Layer 16 of a small transformer language model trained on English Wikipedia (25 layers, counted from 0, width 96).
A neuron adds its activation times its output weights to the MLP's output. To switch it off is to set its activation to zero at one token and run the rest of the model.

Output weights of the MLP neurons that the questions are about. A number n stands for n times 0.0048.
n27: 37 9 -33 31 -25 -48 -16 -5 -4 0 47 11 -35 24 28 10 -17 18 51 -10 -3 16 6 -12 -17 -3 5 16 5 1 13 12 14 8 -16 18 -25 15 -79 10 -4 36 40 -12 11 22 6 26 -6 -4 21 -37 24 16 -1 -6 7 8 -2 29 0 34 -6 9 -13 -27 1 -24 -32 40 -19 16 -43 -32 -26 -53 -17 -9 -6 -7 14 -7 -11 44 -23 -16 -9 -6 -17 -3 21 24 -7 -18 4 -34
n80: 26 -5 23 46 24 6 12 12 2 15 17 -17 21 -3 -6 26 -5 6 30 45 -70 -34 10 -15 -2 16 7 -54 -11 19 -36 -14 -11 3 9 -9 -14 -17 -13 36 -7 -19 8 -6 1 -21 15 -1 2 10 4 -17 -18 0 -38 10 -11 10 9 -5 4 -2 11 24 7 12 -9 11 -5 -24 -17 17 -25 -2 -1 -2 35 6 -31 6 -10 17 -20 -23 -17 -2 -14 22 -52 13 -41 9 7 22 3 28
n84: 46 -11 14 -17 -6 46 -21 -10 -3 -28 41 -14 -25 -4 88 34 6 -9 -10 18 9 -32 28 2 -28 24 11 -28 32 12 -62 42 -14 -38 -45 26 7 50 -20 27 16 -42 -7 -9 4 28 -33 3 32 -21 8 -43 16 40 -64 14 7 -6 25 20 -55 15 -3 14 -14 -2 51 9 -34 -34 -8 -9 6 6 49 32 2 13 -1 18 3 -25 -70 -37 22 -28 21 -5 19 -8 -8 15 -33 -2 -23 -53
n117: -35 9 -32 -54 -48 -5 11 27 -10 47 -1 -35 27 33 -15 -16 10 48 -54 -31 5 27 22 -41 23 -25 1 2 8 11 -24 41 -28 36 0 2 -7 -3 -16 -8 4 40 -2 44 -17 -48 -4 -24 -25 23 39 -17 22 -4 24 44 -40 75 6 9 -2 25 -2 -19 15 -26 2 1 50 24 -1 -14 -34 -12 1 40 -8 11 3 -33 17 -20 -44 -12 -24 -1 -5 -9 9 19 12 -39 -10 17 23 -33
n168: 17 24 2 65 -33 -33 12 12 -2 -7 -17 45 26 -9 -7 2 47 12 -27 -7 31 -7 -28 -29 -21 25 10 0 -18 -18 -8 -18 -10 38 -22 6 21 -52 -14 -70 9 30 10 24 -2 -19 -14 24 26 -39 -14 26 -62 -7 12 -70 14 4 19 13 2 23 14 -16 -31 1 39 35 -12 -25 -12 13 33 6 15 -9 32 2 15 28 28 -13 7 33 -23 -10 1 -45 -81 -49 -20 -14 -3 -13 29 62
n221: -14 2 23 67 33 23 17 -1 4 23 25 -29 -12 38 -16 -21 17 -5 16 9 7 -20 21 -47 6 -68 -5 39 8 -8 -23 12 16 -47 -15 30 -19 46 -3 -5 63 -15 43 39 -9 -1 5 1 45 -19 -41 -6 6 -16 -83 -41 -3 52 -20 9 -6 2 -29 -2 5 -22 -45 -6 -41 -4 16 -3 -11 -31 7 -33 -35 9 14 37 20 -23 8 13 8 24 -4 -16 27 -13 -32 -47 -5 15 6 55
n242: -1 8 -24 -35 16 -9 25 6 -1 -48 -28 0 -31 -37 5 -2 2 36 24 -19 -17 21 -14 -53 -47 -6 43 -12 -18 -1 -4 23 -4 31 17 -13 -16 -43 0 35 21 -29 7 20 71 0 -1 -11 -37 27 -14 1 8 -6 8 -7 8 10 -2 -24 -18 23 18 -7 17 -20 -13 -3 28 -5 18 7 -16 -5 7 29 9 3 2 32 45 -47 20 -3 5 -10 41 -46 16 -32 5 -25 -30 48 29 5
n249: 9 38 50 35 48 11 9 3 -7 3 -39 15 -1 7 13 31 0 -9 -18 -26 -37 29 -9 -1 8 20 -54 -41 18 17 2 -34 -9 -23 -8 30 8 -30 18 23 10 -14 11 2 4 -19 -34 -50 -33 33 12 29 3 -13 -32 -29 32 31 -53 22 -4 -5 37 -22 -9 27 -17 -27 47 -3 3 22 -18 67 -94 -51 2 -1 31 9 -11 44 42 4 -25 -32 -11 -48 26 0 27 12 14 18 -13 -37
n353: 10 8 28 23 47 -17 16 -39 -6 -2 18 5 -23 35 -43 17 -7 -12 7 29 -42 -11 -6 -13 3 25 -31 14 4 74 9 8 -3 -48 -19 11 14 10 10 22 16 -11 -21 -30 4 24 17 26 27 -30 30 11 37 -34 -13 10 -4 -50 -53 -24 32 4 -6 9 36 -6 17 -33 -29 12 15 -8 -26 21 -7 -75 36 7 -15 9 -10 -5 -4 -52 -18 17 -22 -2 4 -10 23 19 8 13 4 -17
n401: 8 4 14 -1 0 -19 -11 19 0 11 15 17 4 7 19 11 -37 15 -16 -19 15 -17 -10 15 6 -18 12 -19 -7 32 -5 -5 2 8 -6 15 15 29 -8 13 37 16 -49 -1 9 -22 -4 15 15 -1 -11 0 -4 -13 -48 -11 1 -22 5 15 4 -17 22 27 -5 -9 19 11 2 35 7 2 -26 -26 -8 3 -18 -11 33 -13 -17 2 -21 -4 -26 1 9 -16 -16 -17 17 10 -9 12 -22 23
n440: 18 4 -25 0 18 -9 -17 -21 5 -16 5 -22 -5 -12 -24 -8 30 21 -17 30 -71 38 34 -12 8 46 25 -20 -14 13 0 -5 39 6 45 -7 -2 -4 -21 -6 14 -21 -14 40 -33 -24 -50 19 15 17 0 -42 9 4 1 9 -13 -2 -10 18 -7 32 3 -16 47 -34 21 22 13 9 9 5 21 14 -32 -4 49 -17 -15 -23 -13 -5 -18 -33 17 -9 23 -13 -4 14 -17 12 32 -34 0 -55
n456: 2 14 -10 2 -11 -13 -7 13 19 8 30 -16 8 29 18 25 -49 -5 7 19 39 31 8 -20 -11 1 -22 -21 -18 -1 11 -1 20 -20 17 -29 -53 29 -2 -38 42 -9 -4 -5 -8 5 21 -29 28 -14 4 24 2 -8 -3 -12 26 -59 15 21 -54 9 -14 -22 45 -15 4 33 2 -29 -53 3 9 30 -23 26 -33 27 1 -14 -54 -10 -3 -30 -7 5 -20 45 5 1 29 16 43 -12 3 -11
n458: -14 -34 29 -3 -4 3 21 28 -45 7 -34 7 12 3 10 -27 34 16 18 1 16 7 -10 25 31 -26 -44 -35 -15 31 2 19 -29 -14 25 -15 56 3 -51 7 44 -11 -3 -3 22 -13 -11 -5 -18 0 -25 18 -8 -23 5 29 -36 -2 6 33 30 -17 5 -2 -32 -34 -18 -6 22 -29 -2 32 30 -19 2 50 -19 -18 37 8 59 -23 8 -39 16 -19 -7 1 -13 -11 6 -40 -18 14 26 21
n484: 14 -18 28 46 -1 -20 7 32 -30 -6 -15 7 -1 -4 -11 13 3 23 -32 6 -10 -4 -15 12 -27 -1 -17 -35 -11 -10 -2 21 0 -31 16 12 -24 31 -5 37 52 4 -23 -1 3 5 13 8 -8 0 -1 -13 20 5 -18 3 -12 24 -10 2 3 9 30 -13 33 20 -8 -6 68 -3 -6 -33 8 -19 21 -19 7 -43 13 -12 -27 24 -10 -27 -21 -31 -29 -33 -9 3 -17 6 29 -12 29 55
n527: 42 19 34 9 -2 13 22 -31 -21 -25 1 29 -22 -1 49 13 17 -31 -54 22 -76 53 9 -54 8 35 11 35 -28 11 -18 8 -27 0 11 22 20 1 -22 -8 -7 23 16 -24 -36 -1 -4 -39 5 -10 7 18 -8 4 -42 -35 -37 51 1 -4 9 -19 -51 4 -18 -7 6 35 -21 0 -16 -2 7 -4 6 11 28 62 18 10 16 26 -5 -39 -7 -24 -17 -6 13 -21 -22 25 9 26 12 13
n540: -51 4 27 21 -35 11 -23 1 -8 -14 -9 -2 17 1 -7 -29 0 22 -4 -3 -27 -21 6 -46 -1 28 -8 23 -38 -13 -20 -47 -19 12 17 6 32 6 29 -40 15 18 31 -17 41 11 1 -14 -28 7 -13 -16 24 16 16 -4 34 2 -29 -27 -31 -24 26 6 -5 -29 10 2 -11 -27 8 27 -44 14 2 31 5 -25 35 -9 34 -1 7 20 44 -5 -19 53 -7 -63 51 -34 32 4 -11 45

Each question names a token from some text and the token that comes next. It shows the activations a of the neurons there, in the order above. A number n stands for n times 0.06.

Then comes g, the gradient of the next token's log-probability with respect to the MLP's output, scaled to length 1. A neuron's effect is roughly proportional to its activation times (output weights . g). A number n stands for n times 0.0039.

" B", then "uff"
a: 0 1 0 0 0 2 0 0 0 0 0 29 38 0 0 0
g: 14 3 36 -21 8 20 -19 2 -10 12 -12 -19 -2 -17 6 44 13 -13 5 1 45 30 -21 38 0 40 -32 41 -8 -42 24 8 -24 -36 58 -10 -18 25 -10 -3 32 -4 71 -1 -33 -6 55 -9 -49 5 29 14 -29 -51 -29 -28 -45 -22 -18 22 -9 -24 47 20 -21 15 -12 -11 4 -53 46 7 -10 -6 0 35 -9 -6 36 6 -9 -25 -25 -16 -36 20 -35 -1 -11 -2 -20 18 3 26 -24 25
Which two neurons, each switched off alone, lower its probability most, in order? n458, n456

"ur", then "y,"
a: 0 0 74 0 0 0 0 0 0 0 0 0 6 0 0 0
g: 9 3 24 7 12 36 20 4 2 15 -11 -26 -24 28 34 11 19 -6 2 -34 15 4 -22 34 -17 -18 28 -2 16 42 -14 44 -9 8 21 29 49 17 -15 6 38 -53 40 0 -4 10 15 18 -71 -27 -10 18 31 -5 5 -32 -35 -7 5 -1 6 -15 -20 -19 -23 3 18 -27 -4 -20 -6 -15 -62 -15 -3 -88 -59 32 -1 12 60 -30 -26 -18 -26 22 -22 32 12 4 -30 2 5 5 6 32
Which neuron, switched off, lowers the next token's probability most? n84

"\n", then "--"
a: 0 0 0 0 0 10 0 0 0 5 0 0 0 0 46 6
g: -4 -5 47 12 -41 -24 71 12 1 14 16 13 10 -46 15 16 -14 7 -50 31 2 16 -39 0 20 -41 63 20 5 -13 7 -12 -32 -49 47 14 -15 -42 45 31 -29 14 12 -2 8 27 17 38 4 17 46 2 8 -40 12 -11 -39 19 -5 -2 -1 -8 -14 -28 41 -10 -31 11 -3 27 22 -17 29 -12 -32 -19 6 -7 15 -17 0 -17 16 -9 -32 -23 15 10 47 -26 -25 3 8 -39 -42 -43
Which neuron, switched off, lowers the next token's probability most? n527

" the", then " other"
a: 0 17 0 0 0 0 0 0 0 3 0 0 0 0 24 0
g: 34 -1 -43 31 -26 12 11 37 12 5 7 -2 -3 -19 -64 27 0 -28 -10 9 11 16 3 1 -37 -16 -36 22 -26 11 -28 17 -26 7 43 -7 48 -14 -31 14 11 -2 29 50 11 4 -81 -34 12 37 -14 -6 -18 3 -33 1 -37 18 -10 -4 -2 26 -34 -29 25 9 54 -15 -28 1 -15 6 10 -42 20 39 -25 28 12 -3 -24 67 -1 13 3 31 -39 8 7 31 28 -6 -8 -46 -9 9
Which neuron, switched off, lowers the next token's probability most? n527

"y", then "o,"
a: 0 0 51 0 0 0 0 0 0 52 0 13 0 0 0 0
g: -47 28 31 88 -9 36 41 -26 18 -3 19 10 8 -30 12 -14 19 -12 -19 9 44 -16 4 19 -9 57 -7 28 -47 -3 -6 12 -24 -31 -4 -34 6 -43 -14 56 25 -3 3 16 -24 -33 -16 10 -17 -12 3 12 -13 40 -22 5 -37 19 17 -32 -15 18 51 -8 0 8 2 35 -48 -4 -23 28 1 14 -6 31 -67 24 -15 -36 -6 -21 -16 22 16 -35 -14 -19 25 -15 19 12 -6 -27 0 -12
Which neuron, switched off, lowers the next token's probability most? n84

"qu", then "h"
a: 0 0 0 0 80 0 0 0 0 11 95 0 0 0 0 0
g: -14 -4 -42 6 46 -33 1 25 26 9 1 -19 30 16 13 14 4 -18 -12 9 21 5 1 17 30 -31 -19 7 -22 44 -19 36 1 -1 8 -36 0 -1 -9 -38 52 -21 -33 -52 70 36 2 24 -36 -37 -24 -6 2 -6 -3 -29 13 -20 28 -8 13 -32 52 23 15 19 28 -7 1 -37 21 -23 17 -42 25 53 -54 8 -2 3 37 -10 13 12 -37 -15 -13 23 -32 11 -46 -21 -48 20 0 19
Which neuron, switched off, lowers the next token's probability most? n168

" level", then "ed"
a: 0 0 0 0 0 0 17 0 0 0 0 0 0 0 0 0
g: 23 -13 -19 1 7 19 -1 50 -25 19 -9 11 -25 -2 7 -47 -9 -67 8 6 -49 -28 2 -17 2 -17 24 6 -28 10 16 19 12 -16 13 -4 11 -48 15 -8 52 8 35 38 34 -20 36 -1 12 48 -38 33 10 -23 8 11 -14 -13 -21 -32 -15 12 27 -20 -36 -33 -10 9 17 -38 14 -10 -19 27 -29 27 25 -18 -16 62 15 -60 -27 7 0 23 1 -13 -32 -5 -24 -3 19 0 66 49
Which neuron, switched off, lowers the next token's probability most? n242

" World", then " Championships"
a: 0 0 0 2 46 0 0 0 0 0 0 0 0 0 0 0
g: -10 -8 -26 -4 -38 15 28 10 -48 25 -17 -7 -15 22 4 -5 28 -10 -29 35 -4 65 -26 -39 37 16 20 3 10 -21 -5 19 46 -12 -7 27 18 -9 36 8 43 -26 32 1 -23 -8 15 -16 -1 18 -18 -18 -8 17 36 -1 -52 -4 27 39 9 -75 8 -11 32 28 -12 -35 -47 33 7 7 1 3 -27 -23 -53 16 26 -29 -38 -11 25 -8 -37 -37 43 48 19 -11 -1 2 -23 8 2 -24
Which neuron, switched off, raises the next token's probability most? n168

" |", then " Pro"
a: 0 14 0 0 0 0 0 0 0 30 0 0 0 15 36 0
g: -21 -28 -17 -47 30 3 39 20 22 -43 29 -11 12 5 -16 -28 -38 42 42 -10 -31 -17 32 -7 -2 -21 16 -27 -5 32 -44 11 50 -9 -8 31 -9 -35 -49 30 2 -14 -6 -4 19 20 12 31 2 50 -27 23 -6 -26 -3 -3 -22 39 3 19 -61 11 -7 -7 37 -34 -38 22 16 11 -50 3 14 7 -9 -2 34 -15 -34 43 -13 -22 55 7 -17 2 8 2 -21 44 -12 28 1 -37 21 -18
Which neuron, switched off, raises the next token's probability most? n527

"ard", then "o"
a: 0 0 0 0 13 0 0 0 0 28 32 0 0 0 0 0
g: 2 -1 33 26 34 35 35 -42 -26 20 14 -35 23 28 -57 6 10 -15 15 11 11 20 -18 -13 43 -33 -36 -39 -34 -19 -25 19 -19 -36 -10 -27 11 -52 4 5 11 2 14 25 -13 11 -34 -15 22 57 17 59 -49 -35 -15 12 0 16 17 7 -15 27 -9 -22 -20 7 -8 6 32 -13 64 -14 28 -7 -17 -24 9 -2 40 24 -15 -27 -9 -36 -3 22 40 -47 -10 -2 -22 29 36 -5 10 -24
Which neuron, switched off, raises the next token's probability most? n401

" L", then "er"
a: 0 0 0 0 0 0 0 0 0 0 0 15 0 18 0 0
g: -20 14 -24 42 -15 -33 21 9 -27 -36 1 -15 -13 -12 -11 -19 -2 -25 7 12 -20 6 22 -2 2 -23 66 -3 0 32 -32 -16 9 71 17 -1 -38 -1 60 -20 6 28 11 4 7 7 -22 22 -24 -42 -31 -10 -5 13 11 16 46 -23 10 1 -42 -14 7 -33 12 0 7 -18 -12 -14 -18 2 77 10 -40 8 -38 -10 -22 30 -36 24 50 43 -5 11 -33 8 -20 -61 19 15 26 34 14 9
Which neuron, switched off, lowers the next token's probability most? n456

" 194", then "3"
a: 0 0 0 0 5 0 0 54 57 0 0 0 0 0 7 0
g: 7 -15 -2 -14 17 18 17 -45 3 -33 -18 -7 -49 7 10 25 16 26 -36 22 20 14 -17 -7 -15 18 15 -16 -10 31 -14 28 -25 -11 12 21 -44 -35 -34 -6 22 16 -37 -77 15 -1 4 -39 -22 -8 -20 47 41 8 -31 -12 -2 11 49 22 34 11 12 -33 9 -9 7 15 68 -26 -9 12 -2 47 3 -13 -39 2 -20 37 -21 -25 11 -2 37 30 55 -34 44 -6 -27 17 1 -33 -14 0
Which neuron, switched off, lowers the next token's probability most? n249

"er", then "ative"
a: 0 0 0 0 0 9 0 0 12 0 0 0 43 0 0 0
g: -24 -20 7 14 -36 -19 25 -6 -8 -21 -6 -35 -31 -22 36 1 -48 40 10 -42 44 34 1 -20 13 -8 -4 -13 -36 45 40 30 -1 38 6 -27 11 8 -74 -20 3 51 9 18 1 19 55 11 -37 1 65 -32 -16 25 -11 12 -13 -23 1 9 23 45 -18 -5 -1 -14 5 22 1 22 -38 62 3 0 -9 -20 -19 -13 -10 20 -11 26 -1 -13 -19 -13 -29 -9 -65 -10 19 13 11 8 22 -16
Which neuron, switched off, lowers the next token's probability most? n458

" |", then " H"
a: 0 43 0 0 0 29 0 0 0 43 0 0 0 61 0 0
g: 8 -10 8 -7 12 -26 -10 12 -10 -14 22 -7 54 -37 -24 3 -12 -31 -13 70 -44 5 5 -3 -52 11 -42 -11 -12 22 -7 -32 -13 29 48 -20 -13 9 -32 1 -3 -2 5 2 12 36 40 14 -3 18 -73 -27 15 18 25 -43 -36 19 17 -14 -3 21 -13 15 62 5 16 20 -26 -22 -37 -3 38 34 -26 -22 5 -23 -42 24 -41 -17 -1 3 52 1 35 29 35 28 22 -8 7 -19 2 -9
Which neuron, switched off, lowers the next token's probability most? n80

" |", then " World"
a: 0 32 0 0 0 26 0 0 0 0 0 0 0 27 0 0
g: -17 -13 -45 -7 48 23 8 -51 13 -25 -55 -39 -23 6 -4 -11 5 35 -52 40 2 8 -25 -26 -10 -24 -11 -4 -19 -8 -15 15 11 12 16 -15 -22 11 13 41 -27 -32 9 -7 -41 4 19 -32 17 16 -7 -31 -44 25 -29 -11 16 19 53 3 -24 -3 -47 35 31 -3 -28 84 -2 16 57 -30 -4 -8 22 -8 -3 -13 -23 26 28 35 -4 20 21 6 22 -24 -3 19 15 16 17 -2 14 41
Which neuron, switched off, lowers the next token's probability most? n221

":", then "33"
a: 0 28 0 2 0 0 8 0 0 7 0 33 0 0 0 0
g: -24 -8 -5 -18 -7 22 -17 -22 29 16 47 -20 -2 17 -40 26 -25 20 -17 -19 48 -10 -53 36 -64 14 17 -29 38 1 -32 20 -3 -5 5 -2 -7 -57 30 -6 -17 34 -12 8 -37 48 -38 -38 11 5 27 32 7 20 29 -15 -15 17 11 10 4 -26 3 -10 -21 -17 2 37 14 16 22 27 -16 -11 9 4 3 37 29 -1 24 59 12 -59 9 -4 -25 -65 25 -9 21 0 3 0 -46 -29
Which neuron, switched off, raises the next token's probability most? n80

"i", then "ade"
a: 0 6 0 0 0 29 0 0 52 0 0 0 0 0 0 21
g: 31 25 37 29 29 -11 -1 -27 38 2 36 8 -6 -3 22 29 -54 -17 -19 -39 -8 6 -19 -67 61 -5 -3 11 5 2 -26 -14 -16 53 -6 -12 -9 16 7 43 -72 7 -58 4 29 -3 13 -33 -8 19 19 11 -2 -9 17 31 -33 32 63 2 21 10 4 -15 -25 19 -19 3 -16 -13 -14 -25 -13 -5 -19 -17 7 -19 3 -22 -4 -20 45 -6 1 15 12 -13 -31 55 15 -3 -44 13 10 -48
Which neuron, switched off, raises the next token's probability most? n221

" |", then " 1st"
a: 0 0 0 0 0 14 0 0 0 25 0 0 0 27 0 0
g: -37 -12 -56 -7 38 3 30 -11 -1 10 -16 -36 -14 8 8 -5 25 12 -12 49 -3 28 2 -75 -23 33 38 -4 -39 -15 -3 2 14 7 -3 12 -19 19 -24 -63 41 -26 33 -3 35 -23 9 -22 -15 19 6 -29 37 -52 4 -17 -7 33 -14 7 18 29 -33 -22 0 -20 31 28 -8 44 13 7 -4 14 -3 -36 -6 17 6 20 -17 -67 10 -15 -16 33 27 29 3 31 40 26 -40 16 -4 -30
Which neuron, switched off, lowers the next token's probability most? n221

" |", then " Olymp"
a: 0 36 0 0 0 26 0 0 0 0 0 0 0 15 0 0
g: 17 -16 -12 -3 25 24 -6 -38 15 23 -35 6 -33 2 -9 -28 34 55 -53 -21 30 9 -30 -75 41 -32 -4 -30 2 14 -17 36 40 -16 -18 -5 -21 -9 1 38 -29 -5 29 10 -46 31 -1 -27 -19 39 -3 -46 -17 16 -15 -26 -6 16 15 13 -14 8 -38 7 42 -31 -39 32 -14 31 28 -48 -17 -5 39 -8 -8 9 2 -3 34 27 40 24 26 -17 -18 14 14 34 15 -18 -5 35 -16 7
Which neuron, switched off, lowers the next token's probability most? n221

" |", then " 31"
a: 0 0 0 0 0 33 0 0 0 1 0 0 0 34 0 0
g: -9 -12 17 5 -24 6 31 -31 -21 -17 -15 33 -20 5 46 18 -47 -10 22 1 -15 5 -12 37 -10 15 35 -21 18 -65 10 -8 10 -14 -20 9 -16 -29 26 0 -42 -14 -11 -24 22 -19 42 34 35 -44 14 10 -1 -17 12 -10 64 -41 -27 -2 -16 -77 -23 -55 -39 1 26 14 -23 1 34 15 12 10 37 28 -33 2 -17 -27 63 18 17 13 13 14 24 -18 9 -8 7 -18 10 11 20 39
Which neuron, switched off, raises the next token's probability most? n484

" |", then " Sant"
a: 0 0 0 0 0 0 0 0 0 30 0 0 0 17 15 0
g: -50 -17 4 16 -14 -14 5 -27 32 -7 -21 26 -24 -22 -16 72 33 -35 -10 -13 37 27 24 60 -43 5 -47 -24 4 -20 32 29 -36 1 7 -3 -12 36 11 26 -3 22 36 -10 -30 -48 38 14 7 -5 -10 -2 52 6 12 -39 1 16 43 -6 37 27 17 -2 3 -34 2 -11 -29 -45 19 -1 -21 -2 -10 -8 10 -14 28 -25 22 13 -33 -5 -17 37 -47 -24 -38 -9 20 -4 31 -7 -26 23
Which neuron, switched off, lowers the next token's probability most? n484

"\n ", then " -"
a: 0 24 0 74 0 0 0 0 9 0 0 0 0 0 13 0
g: -9 -17 0 -1 27 6 26 7 -70 3 7 -34 -13 1 -43 17 62 34 9 -25 45 -8 5 -13 51 -17 40 -22 6 34 21 22 31 19 -39 -39 65 -46 8 -37 -21 14 1 7 -26 35 -51 4 3 17 10 11 -3 21 11 2 29 -7 8 1 -10 -3 65 8 -35 -20 -32 -38 16 -16 -14 -22 -14 17 2 6 -28 11 1 -31 0 -15 -17 -37 -4 15 -26 -18 38 1 -21 25 -1 53 -10 -24
Which neuron, switched off, lowers the next token's probability most? n117

" 9", then ":"
a: 0 0 0 13 0 0 0 38 0 0 0 0 0 0 0 0
g: 10 -22 8 2 -27 15 -4 30 8 -21 16 41 23 -36 -26 -16 13 37 -18 -23 -33 -37 32 3 -14 -22 13 30 9 -7 -30 -21 6 37 33 -9 23 -21 -1 -38 0 28 -8 -26 -16 9 53 37 -72 -21 16 6 19 40 -23 18 32 -11 27 8 6 12 8 52 6 -56 42 -28 -40 6 9 -22 26 -18 7 -7 -32 -30 -25 -59 12 -13 -34 -8 18 10 27 0 26 15 -33 40 -27 -23 39 17
Which neuron, switched off, raises the next token's probability most? n249

" 3", then "000"
a: 0 0 0 36 0 0 0 0 0 21 0 0 0 0 3 0
g: 10 -31 38 -1 15 -35 20 18 4 -48 -16 15 29 22 29 15 12 44 -33 -18 26 33 -12 15 -53 23 -14 -13 -2 9 -23 -53 43 3 9 17 -1 -12 29 -32 7 -65 -24 20 9 3 -20 -3 28 -4 -5 -11 -20 54 -11 26 -50 -17 -2 -20 -17 3 -2 3 -14 -54 16 39 4 -6 7 3 -35 22 4 24 -19 41 52 6 24 30 20 3 19 -34 32 -28 0 -16 -44 -62 -32 10 6 17
Which neuron, switched off, lowers the next token's probability most? n401

"\n ", then " B"
a: 0 23 0 51 4 0 0 0 14 0 26 0 0 16 4 0
g: 9 3 17 46 -1 -3 -27 -25 4 -36 74 21 -17 26 18 -6 34 8 -6 6 -42 -19 14 -7 -31 7 -11 -58 -40 -41 -31 10 3 -30 10 -47 0 1 -15 5 28 7 -14 -36 -12 20 39 -39 -9 9 -33 35 43 20 28 -27 -59 -55 20 35 62 -5 45 -6 -9 0 6 -4 -10 0 -17 -18 15 -29 -10 26 2 -16 18 23 -35 20 51 0 -2 -6 32 -20 5 26 -3 3 -2 10 26 0
Which neuron, switched off, raises the next token's probability most? n117

"ar", then "field"
a: 0 0 0 62 0 0 0 0 0 0 22 68 0 0 50 0
g: -13 19 -3 -12 -18 29 -28 36 -10 -9 -4 -5 5 -18 -1 13 64 -11 -34 3 15 -17 2 16 -39 -5 -12 -25 48 -58 20 0 3 18 -7 17 2 37 -17 29 -22 51 -13 -47 47 -29 40 33 26 31 20 -3 13 -2 -14 -36 29 32 -19 -7 19 -31 6 23 33 7 -11 -9 -46 17 -8 -7 14 -45 12 -35 -37 16 22 -36 12 3 -30 42 8 10 -38 -8 53 6 -20 -37 4 -39 20 -49
Which neuron, switched off, lowers the next token's probability most? n117

".", then " g"
a: 0 0 0 0 0 1 28 0 0 0 29 0 0 0 0 0
g: 4 -27 11 -27 15 52 21 -21 36 32 28 -27 4 -17 -48 -44 -4 25 -38 14 -50 22 7 -51 48 15 18 -22 -14 -10 -1 24 63 -17 -15 13 12 -1 -7 17 6 -36 39 7 -25 28 1 6 -13 -21 -18 3 -1 -12 -1 1 11 -7 8 -21 -55 21 4 12 6 -10 65 -1 61 -41 18 -18 -27 8 1 -26 24 15 -20 15 28 -41 43 16 -13 17 -7 -31 22 21 -3 27 -20 -28 -37 -39
Which neuron, switched off, lowers the next token's probability most? n440

" June", then " 199"
a: 0 9 0 0 0 0 0 24 0 0 0 0 0 0 0 0
g: -10 -12 13 47 -26 -28 -17 -14 -18 5 6 34 5 33 12 23 -26 7 -1 0 -17 -8 -10 10 -29 8 14 27 53 -5 46 -26 -56 -13 24 10 -22 -5 12 11 -35 -48 -13 2 -37 -50 14 -59 -47 16 24 5 18 -15 6 8 -17 -15 9 -43 23 -62 -6 28 -11 -1 42 8 33 -4 41 61 -4 23 -17 40 -5 -16 -15 -12 25 55 12 8 -7 -16 -22 2 4 -33 2 -48 17 8 31 30
Which neuron, switched off, lowers the next token's probability most? n249

" |", then "\n"
a: 0 0 0 0 0 19 0 0 0 42 0 0 0 17 0 0
g: 15 23 14 -8 -2 -25 -35 33 -39 1 68 14 -9 -44 -16 9 38 30 -8 -41 18 -20 -7 -2 43 -6 -18 21 -44 30 -23 -1 -13 3 -3 4 63 -15 -22 -8 45 67 -22 -6 11 21 0 -1 -36 -33 -21 22 -9 33 -11 13 -23 -15 18 6 17 -10 -20 -25 28 21 -42 -21 -1 -33 -28 -19 -41 4 18 -30 32 -13 18 -54 15 17 -38 25 -13 31 -6 39 -16 -7 4 -9 48 36 -7 0
Which neuron, switched off, lowers the next token's probability most? n401

" Comm", then "on"
a: 0 0 0 0 0 0 0 0 33 0 0 0 0 21 0 0
g: 7 -24 21 -2 -15 46 33 17 -39 -7 -8 -30 13 -15 0 37 1 4 -12 57 -9 9 9 -25 22 -44 -62 -45 -19 -10 15 1 -55 36 -33 -29 -21 -80 18 -16 14 -22 22 -10 18 4 -13 -10 15 14 -6 19 -13 5 11 18 -15 -22 42 -7 -40 -55 14 8 26 68 38 -4 1 -19 5 -31 39 27 -2 32 -11 29 38 -2 2 6 16 -5 -23 -7 -14 44 -11 22 1 -19 17 7 19 -21
Which neuron, switched off, raises the next token's probability most? n353

" B", then "ert"
a: 8 0 0 0 0 0 0 0 0 0 0 71 2 14 0 0
g: -12 -19 -10 20 9 -43 -28 40 -10 39 -10 -12 10 -9 -10 47 53 4 -33 -5 -6 -6 45 -4 -9 15 31 -27 36 44 -30 -9 -15 1 -27 -16 49 -9 39 -25 37 -3 1 -12 -9 17 -13 17 -52 23 -27 -6 -43 26 -12 4 1 48 8 2 -57 -8 31 -21 -17 39 18 7 18 -34 43 -17 11 -27 -42 9 -50 29 -7 -3 41 3 18 1 -24 11 -41 -18 -21 -18 31 12 -19 40 -3 -39
Which neuron, switched off, raises the next token's probability most? n456

" 199", then "1"
a: 0 0 0 0 0 0 0 45 68 0 0 0 0 0 0 0
g: -13 19 -16 -10 2 -22 2 -9 -36 -40 19 -39 52 -3 18 -20 -13 -32 -18 -4 0 -5 40 -10 26 -33 -9 41 -7 13 44 -41 27 -17 4 12 -16 47 74 16 -5 -56 2 -7 43 -20 11 -23 22 34 25 3 4 -32 24 -17 22 8 -12 -3 -36 -29 7 25 11 -23 5 6 2 14 -14 27 4 -9 -15 -53 1 7 -4 27 -29 -19 -28 -12 44 23 -6 -1 16 -18 -72 54 -22 14 48 -15
Which neuron, switched off, lowers the next token's probability most? n353

" |", then " 6"
a: 0 1 0 0 0 10 0 0 0 24 0 0 0 19 0 0
g: -1 28 23 21 -1 31 -13 -25 -7 41 -26 6 30 9 5 6 1 -40 -5 -9 12 10 -52 -53 23 -20 9 -21 5 -33 32 3 -14 -46 9 1 -39 -11 19 -16 13 -22 33 -25 8 -21 -4 -25 66 -24 47 8 -19 -42 10 3 32 -43 -26 33 20 -25 35 -18 -51 -22 14 0 -28 8 33 51 13 17 8 58 -7 23 3 18 24 -47 -26 -3 31 -26 49 -13 14 -3 -9 -36 -22 -1 24 1
Which neuron, switched off, raises the next token's probability most? n484

" |", then " 15"
a: 0 0 0 0 0 0 0 0 0 53 0 0 0 17 16 0
g: 19 25 63 38 -6 -13 43 -39 -18 39 -39 -35 -17 14 12 14 29 -49 -59 -2 2 -13 -27 5 33 -4 -12 14 35 -43 46 -21 -4 -21 -36 -12 -10 1 37 -6 -14 34 33 7 -10 -1 44 -30 24 -34 0 20 10 6 26 -15 6 -21 -7 -22 18 -24 24 -5 -48 -6 3 -7 6 -46 31 14 -26 7 9 56 -25 36 -5 -13 9 -25 -3 0 19 -14 -3 -36 16 11 18 -27 -61 27 14 21
Which neuron, switched off, raises the next token's probability most? n401

" 45", then "',"
a: 0 0 0 0 0 0 0 0 0 5 0 0 0 0 32 0
g: -53 11 1 32 -26 40 -51 -21 -10 26 40 17 25 6 14 13 -11 24 -23 20 -29 -37 72 -19 11 -45 -10 -22 11 -9 -12 15 -12 37 34 34 -9 0 18 25 -3 13 -22 41 15 33 33 23 -62 4 -4 -29 11 -14 3 2 10 -11 32 23 -8 15 37 56 20 22 -22 -14 -2 -30 18 -6 4 -35 -3 6 -23 -10 -4 3 -43 -12 -15 -48 -58 1 -23 -3 -9 -6 -15 28 19 -53 -30 21
Which neuron, switched off, raises the next token's probability most? n527